Layer 3 of a small transformer language model trained on English Wikipedia (8 layers, counted from 0, width 128). Numbers have three digits each and are written without spaces.
Take only the direct path to the model's output, skipping the later layers: a vector added to the residual stream pushes a token's score in proportion to its dot product with that token's output vector.

Output vectors of the tokens that the questions are about. A number n stands for (n - 500) times 0.0093.
"less": 543464504479527474566468542514550461512532503490516435430520487480573524507528527429510439504536482468400485526529491496468543469514444543446512475473543552525487542532498480499504530521474490535474425534538458481546469399461469464516460471511472493561528478420455517513534502525550553535478505492492496502528490527534483511537556488449484527473450545520540530516515586446540455480464
"au": 525509520465527423490504483521474470468504484498542440532537510538554543491514505488477505482528465531484481528477479456569514492504426513459443482536462518467470498531504505477521509512513506507531523477434548561517495523530489482507544454547529490511488507484485512507563535482486545489436459532491452487526496517514535463541505529558466501501524460504492540478490534433448479438508
"ulate": 519488407450564465551470535503490542498564544488519488513502480490554539521547543528455443521527503505476505474529482531443463442515397528422539469497450507462505493516548448445523483427468504502536507532532438519473507534440497477524535505550468446523554462487431468473651508547569597407430542439509461506552544479465529496508505503580472455502513457513501516484528574486585475467483
"rad": 466523538490553497518471509499534448466531553529500480484509516530523560507499554450529479472479470483488470485536518588478511485500407443425532466538538495407554487556499488453499484526503441472490472477541505544557530529478467482519486513509498543550534461508496489503603509436540557453453523475483509463460495489467552491511503542533455444506498544483538497449509574495482487453440
"agu": 501483506483522522542510545504517482451516553461521475528483526548561478508525466524480502520524473477497518526496523503597502472493381430489507469486431518456495406462520510457531500555523509557527472445515507517525554438478413469497457520478555480500565475411491509470512557508529511491428550505501525446529521491498494509506462509497504510505529480529551506455542587500516440459497
" footballer": 531564505444512466526556475534504459486596485517490518477482453497482540528532578508488479506473440496474556505510528528472518475496438500484463516515464521488542427497566546463543464572559540471486474432505542516526532491470491459542433509528455433549551447436492457470479535521485504490479532475505454483495449516458511481538511488524519491538521461512566490524482579473514470423530
"rian": 487556434466525469531516536474478472472513522541553492465473578474567518521445529471511482549521462555483465488559567575489519514450419477536480464500463500427498487507512579497505493533467465492516459480486566500542471552509512488522491482529473491528489400498461441496574517500511485459469579419492509463472501483462475529533506488504534494529452504481576542478459615452569442467525
" Average": 479545432438614489500501516528534508500535546493505482489450528487448523526536518513439498505462504554485527502487494568500517441485417501438491456491525515454523467509551545457539542517465503492487453441460488550501506497466451454545534473554512524534539483445452507443475526488515600465445556524549479522511505490492481505485518468499464486511515517533484458472493548479623497467532
"our": 484489505498506488503591538555529467514522457522469507447456455461532555496504542573444502460504551487511476567493474457493493529440412528514481462494476472421530513482510504498510459479525493550476471474482502525527514478509513466478494435528505462573547493513474466463529549581503590518502546519531521502524454504449490518498485502524492511462483525526535459464488505465577515438490
"abl": 460478479458606480531528464503560492451457544482518472428444527511498515527578548445468492494515516433490569516548513494543489529458360418564557435544443440433512465480509533477478478520526497518539495454499496542561542530495447446450479547497516522518548439515477525457591541540528594465453570468475472497514540523518517472533476483456483525468486502470501522490506534534582452409537
"ered": 495510471447554426530562462508557481509524477454542442501530504478537524510550485567497450513623470556493529505586512519544492512469402498472450504479538543451474494482527513445506488470462454464515526471533508534524547510526475426519514478505548486583468472446416460476496503482581566473410532383469566510489568484461520519592493517509528396500567584464450474455479552481530446467517
"ild": 455544494475536436561597449484569488511496471473611475473567481520547485516483559485460525532476476442557525538504503532496514519559382482496537491492532469452537507514515578507511520460513543513516449459480463499536464491486472452516515497515524515518520445422470438463482530493488564472427490461492551486490583505418489470526515509562510544487506578482434505445421553450553465497496
"imate": 581489455486558479532481550560554536431499528484543546431441505501568553510547539456491516468490498496467528462484467534544519437452392452461538452570511486416512497449532544443495594508502485529495520441496481482474564483430465502528514551522502508582543468498418493429520463525487584379431556454539504482513482535474483535508497500496502502512510504479536511494475589452572449487535
"Location": 514589458477556485563602456488568493515568517475464491488544568507517507523520538528455523506536472464445500538521482547442542495522383523442473465550484543461494474500550504450492528521553485478506528469477489539475497479489529437487499558508552509493511520446473463491523488527511589485464529430535409500478460504506395530577430475480450570524490432503497481495464569468567439424517
"bs": 521464491475516526540519498544545438520568472528518508424478556505479502510490553532452438523461487487470421513486507504499556492534400539518499497498576513481560497492502513523516455533532511513521510562461487555549524471466498484490462534517489520520520508480490437521500518531474550450445440459506489501498537494487492479525471396512516494521542473528452509487459543542532476422454
" (": 515499548532439516476502496517456508526487523503505466499512460472438460486484500511527509528481553543555514516441501469501457530456521465527490490495415521524528500518502483520459524455497549457415539490503530486534496487511447509532553482445458491492497494544511515528446534445473505485461498576474533548528468551484544514534509510453528510532502460544504483485467504507499525533498
"ating": 450486499484510530480518514512536571446555522510590454534442504495477492516490491478462479493514453512476506455520496524475482473501415541493555484432514590467537515467524491466474487476523440494536511464538544541521519398451439447561495516486495518590500504473459505481525548463529559475454585439473544515541593456501503525526515478506506497553503500450501465475490534554536483448469
"sq": 554528475480537561554500555558599453433501546494507477468526455548482566520532530482491518463491500500529505506546500586521520495471401489514475475455518492462515456460534460454492464531473500509520484462439457549504545515436537450500513509528505465526541481459472465532493475526495494452522525490502406475457561553502531488565557451461520432487518492499455531485615567452508460412507
" Preceded": 571578520494570433549493476521509491476453489506488508482533599513475497541615583491511452510545509534463489497548490495434519486486376448516458492436518483401504395498538571430488513503474457436571453420488488622482547533434491514515564499531520500537566452415439402504508481491519527554481559481491479514472543538466516513476540456461507517563480461506553533512540543505552415386521
"rou": 537496504557499520516485512507497462516509491473547508476497491511567574516494573559470467507544506499496420498505529460445542492508399478535486420514423527472478455480511540467507503484524510438494498501459520533496553536464457453471557531501511522512503515426476501486529550467472561491448578494466481512574472470467498520503555518483501507470433533451523512435557561540538446521452
"ician": 506541491485548467524560464489519506464527505533597506517463497469560501530453553496455512520507423475448521519522562515442525485518388467436471496559522488522487465499521483444498432544534521457487449454500566547496519491462477443502554486487496465594546433410448488453531512522544555504442552452489410554439535497465499504555539518513527522500577475475572472505509573525549469441473
"hum": 490524448459547539502475499523502468479498515516550477532481500540532538510539540485463492485520512455537556445496495504524503508470400433534524424540465476426471478503508496508478477502496528523462539469527457525489580441492493449477477504499507506556521483504485493495492552554540601527474558444481489479478526465488487477537498485539492501511490474489578509452499548477524474479537
"nia": 485526455482551491541463496511559403456578549477540495428492481516512540504521501484457486549521529558495511456485538499470578469550416525511477559469463476432550472553506523477560577516496494531497496518518468531485602480483523543514472453503493495527485467447515485447567555496450474521444537496485425467496497446473422491521515480526557506536518507512476495468463568453518485439497
" Format": 425577465492560537533460437513503568524523516471496520437493468520464522545514631461484488526535473436395517465493545537530541477493382530509514507589480499487536439571542499480484527511540496536515547443483493550505494457532460475518523497532447524528516459418478456497476493524527570518402533434491498483488532499505463532551548511483486432492552512515464446478459536508533473461477
"ify": 432442465387540493500486541511542550534548477469479510464494495518534497539508517505457500485527543525436509462512481551420511448496396412472545438562498466463486476499526493487520519475544485507543519529526440494541515510421463407560527472529488485570549485470452508500594547522571559468472531425501489551519502517497480504536507454523478460472539491517503482516542552518580477485505
"ves": 499515495475509489525530540537564535518563473476484505395500502551492477507500565504457448491501412507406497503523522475451534483501406539520537524503497508477547492525512491520519487454450470490488471567514555489536515468451530512474419495542516517542477508479466485507546492600541539478458501485510489448511497555476532508512510429532501448501538468549443486527447563493542474478469
"oma": 506464531507508547513460528575528454488542521532506533506489555511530478513478541528455507513534487461485479506514498434442562488475404492453431462498470499451479514462508575480523524551542520522480543470505536560451491493489533449503484459541499411525518477464512491467516569525536512478486542474484439498524541479468484514502463542523546511516516491535487479463462540451559487442499
"'": 495493476533497493456507540457440521526535435525511512497481515482459495468529489440476477471531530494515538503404484510468462568533494536527461480486506530468476448497491513490464513490504532549455470467533555482472470507528475530518457468525491514457524514489521539549477495476503512496546501503482539503493529445502517517482534511501524513481504515461595502507449543519522506520541
" Nomada": 454788444284855412732613553484689355498755726509632509267470544687583649625641698385249273562479367383307513393572629629372717382459048560167419352485423415364712287457715709485580593649625442639626393401568272714509615302493506273532526482626576423725775262026137217380540603653787786449189642156494404397379539442545337518566557392678435402572546441634560546439623857487792168290540
",": 543479541552462506444454521456463501509511474478469477489515447475488488472472439510535544507495523567508506502492457482509492559522546553516507528494547466560492505487485424561446485464509480473499527504531525476480463538496473479522475497488440509471493519518480514489507531451524482484530444544510503496515544589554512511556487500489525492472496511497549518483471515462469552488463

Each question shows what one neuron of this layer's MLP adds at an activation of 1. A number n stands for (n - 500) times 0.00077.

n179: 479596285537356529466517547601626537626503490546581390641539380591467506497488482319418572492620509431694428388497556529508344500471584380626459492461487383590340486607577260518578407488551558569431526511472296480429448348570567579386500599486680454462579539492637684448413356599500627691568636472682522430442350430441431321556573583529479419469642613463540665411561440470442424612245
Which of these tokens does it push up most? "hum"

n128: 582431381409663482465487425436483612433624538465493507467582530522592577508467576372440480549507500468465464541606496463386529578551498493526420511372479549506506648550385508495539517421577574486597464617502533476517320531433415447475478514356594398579556592558471506538472421445556440629653416434524613514548491410461665377475366457507491606487397533570428529617473493659506470355517
Which of these tokens does it push up most? "less"

n145: 473383530465468472414424642407518394468372602525473586604301587455627423492456488521600551517516598399533471626613513423489517481541610411578554604545523424557382548379525447531515429402343498437576546600438526393462449604494461411496527379556329539564519573498418520500474612423493439577652637454555300541591632466632422543419493500573565490487566480398480469373451533542556473570459
Which of these tokens does it push up most? ","

n70: 528611470613497563476481647564438444491506635489418634591576558401458438391473364530464522512673385466326396545343488690485616435523600448455663621474456544508738487473538503452511474550417752299515617558448486444557614451568543564727492508405437411399547548433596503417565622527341417420503597425307412530436423304558448550436484599695492416384383370585402469567526530405466480548542
Which of these tokens does it push down most? "abl"

n142: 708492434480486612407371469577541466540394480566566650453450609476653407442604524432381543576500541410450500555402342346513482580681650394481488511531519427552458318523606489563500500395476411491484580623432743374367547694340530715352480594494614607378411369423444494444535483560500487631622534533704522505373710497585570476473599532482377283510430547565398511367389510580293506322631
Which of these tokens does it push down most? " Nomada"

n175: 316520509497368391607327640560540612642525564366408655480503366363497482446515365612541254572283460300331488446477263761632622383378438494614712518459493580535424551528375570548471439421489571627493568310647546461552485471378426451512527538515366494595503574489679402485696408613405561548632521473486518682712453602530570503535441415419487487424417490695513466549547426578435359655662
Which of these tokens does it push up most? "ify"

n248: 526555525617594458461516487529384527455425529422416605374449470568464458568369460633375374469536385455229598594568466576525443453539500474506592430378518522537597484616579443464351518383596512495393628565406579609588511619400454472502480584518442438510397505504646496597635579504414333430493553502521440504435526453402517583443619470519409397527356598471559569466588497596542478511571
Which two tokens does it push up most, strongest first? "rou", "ves"

n224: 481517478460310355435529421500512447482550640473551578571472476450606538561502578613441476486503331629552575609547469431510441396440528647527452596526582433690366636431555618477521468528434377332538547429486399601385442622504427383555447451518556471512448371557399588575520619448605515512471433502516487637547527493393567473564535478362472498425502493509424412560541573549436573507581
Which two tokens does it push up most, strongest first? "ered", "ician"

n59: 552543550488538457395485462395555631549520558505479435339551473444482442467450526604556458568486383471447486530275630417427508365523537546449454637548533614469498478523559510516422419492479542282511622554650518616116577517511574531500567526470521500412411561613525565605415570511508646507406602502514500358431531422598431574397617458546536458481515653434519422363375363486606676439566
Which of these tokens does it push up most? " Format"

n233: 500520352681545524536418463648464653604570431583429580620583592307564527662696527485348527441553461528488583316447505506427351351602463599539461451408529480525370413378758369395516489475652469545284461589595401415492622568497444545427526739565569290490379466552518543580451446508506729374321276627549412331416503526582557605644662562506396466441569536584396598535466393281429578416487
Which of these tokens does it push up most? "ulate"

n95: 327492600579485409476314543443503492436390378392407565463355531470661516572640670430619408502453623497481597482464407532454408424517358436522527539436680538385377565357534525558506573601542355500527468510463543414583601389367514483595526356569343474392438606558548413505527474659444535427577594608377546584428546541455209676576574524503541530426609425544394512621409633512556506683593
Which two tokens does it push up most, strongest first? "imate", "ify"

n165: 497599555589517483517486553453553474643500522445425565560361438355443556414546458495653524550617594468551570548449493543586626537330478583554591383426408488477560474616645426603523385570518480463604543625503498426509424539439434305480493379558433464444588561535476686424405425543485519513443495399540622426603414502449416531535486567397475447442527395667526378421519413726509520361346
Which of these tokens does it push down most? "ild"

n75: 399589534502668506420418532473583621467509571454421493588404432474437485340481546494515567435517567355502447327417537462539615480610495496504435453594500612570452461540500524518423456395563446518555587421525692485484581476454322514534592478517500479484410455488506545516533466464538442558477437587573461638461588550483437533550629498459404287652455537603457494473433442548565544467430
Which of these tokens does it push up most? " Format"

n222: 527525453477558622383338465668367521597442488490541487599655628608376508546562620637426474540620398702432492465517514359576497438384304482442399510462565593419418490526586612351554532411444434438500560500378387654408507592425536368507456437417561329641648686541513495612476565488583663419466535538552495505690495497519575536615601392463478368451534523503362407526380409498505383409402
Which of these tokens does it push up most? " Nomada"

n36: 626349334704296402429397576455445248425500466492561487218544504228655479431496470403317334560326446526492669532787523605477342445453767720539713569629455395496524520714572560582509424608360412546661324516933327533583512496726430559547521164224340558371360579439433730632584538541727744608540500391473676516374317349455104473685776421517764522424487300308744571558624459437677267679251
Which two tokens does it push up most, strongest first? "less", " Nomada"

n100: 503446418533500571541459495535556592542471721482554460677475605586607477561662344586671541519462539407523448608538600448517363481524477568502429319286352498444347472549580500535586468361613519469424406483583516508471463367451489561529406400585599513392529459654406587394323451470698613662547361527323505471533513336434553478481610556518455412457370427460577573413596497603572527462520
Which of these tokens does it push down most? "bs"

n101: 514572560435488551646523523418409365538337564599530613454525620447459450543555538569612440535597594389592432494558505429397572481490421495541452441515412447525378567429564520399511552638563472586506604517494619551221450505644618426411546525490522391431596420514574561467529437486349670408294460498512350510510529431419629335306358591521635549595460634574439490456357692562538577536254
Which of these tokens does it push up most? "oma"

n201: 594702617320454528641372774550423574510536723656222686723545286209553425486473436265456254283571875411686458426637699598342367523515381528555452389633470451649444519504370391423106747459307276594429474589517504299422526425518587478452581451457573488556580595460346523677507512426341543645530401527461462628439628554542472686488695368564325186406559363435508644558734358455511620753587
Which of these tokens does it push down most? "ild"

n2: 656602682586444366500545626391522389438332612412423432605434359559432449491475409456453422525486550605546573475500315429567458421531586551686606614588428421565415505497636390474659551508568430514442452588451474463440327464463489512526645596424472588466469706460485463578554454450646578491350468454560505561551554726450399481505569495492639558450372328507481452573400486433498436542368
Which of these tokens does it push up most? ","

n246: 582624571475482557358412415612428508581663535568516411567552424567555592539597602479620713634643400685592591531344507477393404192595408544438573567512494453495549483426481476437410454500495425600301568443584433520452544478463479464538475375431545371244484479605436520402409520562500635493368456547530432408612433627538531481584572540518479569384497411465527691558476489546399537423483
Which of these tokens does it push down most? "rian"

n64: 434581366514420405441561472654470493528519434609628406398615544542521461316553507563456495576564505427523478492365473562416348511402523502549400520414502502597463534378436612462495559632591478522303503547480602509422550533483390586545601538468511477245516486385548531502504434597410399489441531536469469564500581471476662581545393468570476294519585610491578487584423635452562442627389
Which two tokens does it push up most, strongest first? "'", " ("

n80: 383526563667369684667424458564787440438464510516511486545521468464503561351330354544422446393417482511541540594483416527560528297548522575396601412569316405529419462668629576494348500441579341398466512485664494581440490458554471624430608431451459516512472480548732413469513448480360485551382442455442266594437480524571480553475612424708591452502508300701619523631539458521595465575600
Which of these tokens does it push up most? "nia"

n217: 427433503531497566514508511367497503551512723655541328281503675578310480500477680586462520658500518395540478635527487594469619510537408600489503572459531486658551506401542535468654422465526548629625422529533546550449329492561598354559372497596326542425468616456506533495588296426286469492503470480580638521435483622445517403584387284431307438367588574384683604595432311645655500442397
Which of these tokens does it push up most? "bs"

n163: 338595466425633636597447398498628527365329525461495440455458638483432515439534605574458502533399532381520462492544408532473502654455462463475502346439489561440570579495479659396500477465520490529552500475497431629495663649564492486466356531432432556691391479603596488575531595463373369383466573638476628475460341510561523516533659551456487477478350686436410495391579524408451449467605
Which of these tokens does it push up most? "abl"

n81: 569509545607420639507486493502741444481563468369370542614381507386474555387546612465612525486428470566495480495428487468456474375496549468481509378595351533455439484539542480543402424491468353391422621481456461538454544504572390472450635605541483577480542574569459522459594690461323550429363509571615507475556426545543437542559653419680467550477489376529616457400539540386520481536626
Which two tokens does it push up most, strongest first? "rou", "imate"

n129: 516558504477713679412375376444554545426216531333270213496511235500307450644393602465216504462298869354519478517718609423671633737539359430408516548544558448590617639554586372734400551551305452292678597679427288556587558573583624522356549237404557504715407323539508589438675446552350492521545522424577588564556508287537587553732593447457235266324562587705233579549573650478441672485610
Which of these tokens does it push down most? "'"

n134: 479337593567504384473527679503628473369364605457608597471290579589427648611707555531473480618526405500473729292734596480540524400572594290509688471432591464525442385356471532430503535455453320288321400428471378388694433615455482664721497286534463477411585623199551490349500523606514588537626338439506503475482793497411315543548542603527618576583459701602259465503352298671577437588504
Which of these tokens does it push up most? " Nomada"

n97: 369591631356602453474423404434655584515692452646374545506460530516503591518577561615600467407663651495362475477454366572517413614421506453390445515532534545505616586425340493361505456391617585562406692447552552459466587374481627464571495557557558320494382505552534418507559575553412631362453515500448527536495324313392515438436595549435396511536500596530459304505555387375530543513648
Which of these tokens does it push up most? "our"

n116: 474487473552638553370518387469370532472488423384578505468454454484500486457370544500612459504551505543555392593435728660448437541428349431631533502551547716612448534566549504488560522318523565575510551451366634513450480537479452451478498493411489471533535401429449412559569539595410410414505529385529618470610528491447437576671529437639507550513376500464575504520366423465507606471467
Which of these tokens does it push up most? "rian"

n72: 505386565495538399490374529581522507488442497411383467522488508558428578603517554432388438466604497477425387423508588420489617587451466520539258541599476500434407405485529376482550502464456550489446459563292639500379426586455607420524416555620530559555429605553606568424479570327497456592505664528566493649598370568582680583446502616437312606545573603502442612416598675394450393451326
Which of these tokens does it push up most? "rou"

n197: 453570506475421583311564532445463427569391464492532567654612268445544520213596491620445562398370721462460655603578518531640595713371373349353543382511466541610519594384530468620317567690427473518369500646527432544546600503447432293631572314441582461478480649474543546376521319393521425451454473591418516492595635489447558634488456371549661597505477491619479505564484370596438539494459
Which two tokens does it push up most, strongest first? " (", ","

n74: 470533563638513482633463508523427448509509386431401530532570515356383587609335506485642414552308566425352494558638463474526503638521529447382479469628698545464630565561441531260298616536618363314582417410781436676580591483523482552454446560402621537404370680548363534472529543565358417572516631520365611473278388418533594492452646466444524410481375349568344573402578649401442503627647
Which of these tokens does it push down most? "ulate"

n9: 309495548569630473473437357453471577647516463426494445578469457411461468629417549486535259568482651503465500397537633489490568328515563581470416477577471567470510730527677464411572424450545441538421447500437457406599549543464382595440458536423455381526543424554312611551463519644670568429483595477502664448432573547403660498497516532514519453504261343667327437577533299644536685425615
Which two tokens does it push up most, strongest first? "ulate", " Format"

n71: 572477378426517329543540411554419457410539539545453433576623605544547669514538579403591602348659578512572412529416538608428348420458527519438331491498591526380436599500364465545575406567529591586511561624382536538514528539556490453412592475562502474505441424575539393539608546576554402363456468540465615386572493455432569540567479655466383413482563432540419572679291495457461525413534
Which of these tokens does it push up most? "au"

n170: 500729441664500481559466485515480682396579738318400583537302596443545562357503516509541580629654554506456452479674609522489350373555476355474576558428402494503589466213323530448461464442540365564482548523503610362645393512615699570638411559553599389551478503628500410423537322494527438474600587497310575494276452549221336491366406608519551490361538446324503564583566575668746490558483
Which of these tokens does it push up most? "rian"

n209: 511461465453505406455502475570346583502502562498566500346543590433443642449547534552609441439597522462539397443509585395444561642460569282494529604478551492399512544508518561455611397528492612658514516446493651526664510461483453423500496459449502490568460453541457441473545574513544480551555441525414404388451442488405407468439496457446456504473525574578398527608439464539565543544656
Which of these tokens does it push down most? ","

n227: 634464540553419402441545441308573622563478562676656514482425724440483287538428420609388604638382506472414689536457465322495514372662512628512525524673509365434351537583615505598609503439316503485497506644486413526451515505609523470310436542454450593657525486441565458521500376442603420438503438565475567520417402618646349552390477529538417545420562284534520508508536571470590539471456
Which of these tokens does it push down most? "sq"

n43: 404536578480472538360568686480448568472618370378422532515490642403384593484613423337420469602673422468517543492594478236525413418427354680379570603306530616665565520449281529514450887489652363489643447439449541668464562523466615433761409393391570330530590353594514589493300592312482496576607424533419471573740479647476365446504527649542525408570380444310518279449461455629658812430243
Which of these tokens does it push up most? "ating"

n34: 531411515482459451457577334576530600563472392442552451637476586587599485625626624554492357621401361398624471394447616457518603443610777500528585453505601502414353562457557614353579440565561625475531514521408487612404432418420492318436527445500460540572369365461541573452516510418546658526497388548553585467502474480404433470658586433436474484535444478557540405427340414579362677404447
Which of these tokens does it push up most? "ild"

n124: 275662482406546632424636421320539246488390262529575496283604562570422420509489593683459579467386457489580375520343587714609722690497585423517437461559508441305472365511469590605425648366450504591721440469539445863548649697490542388616586440417416457221529435467646395331603402331492389597383486560540517655596540790516322456333542464379537537703602547242554483403538722572177640391440
Which of these tokens does it push up most? " Preceded"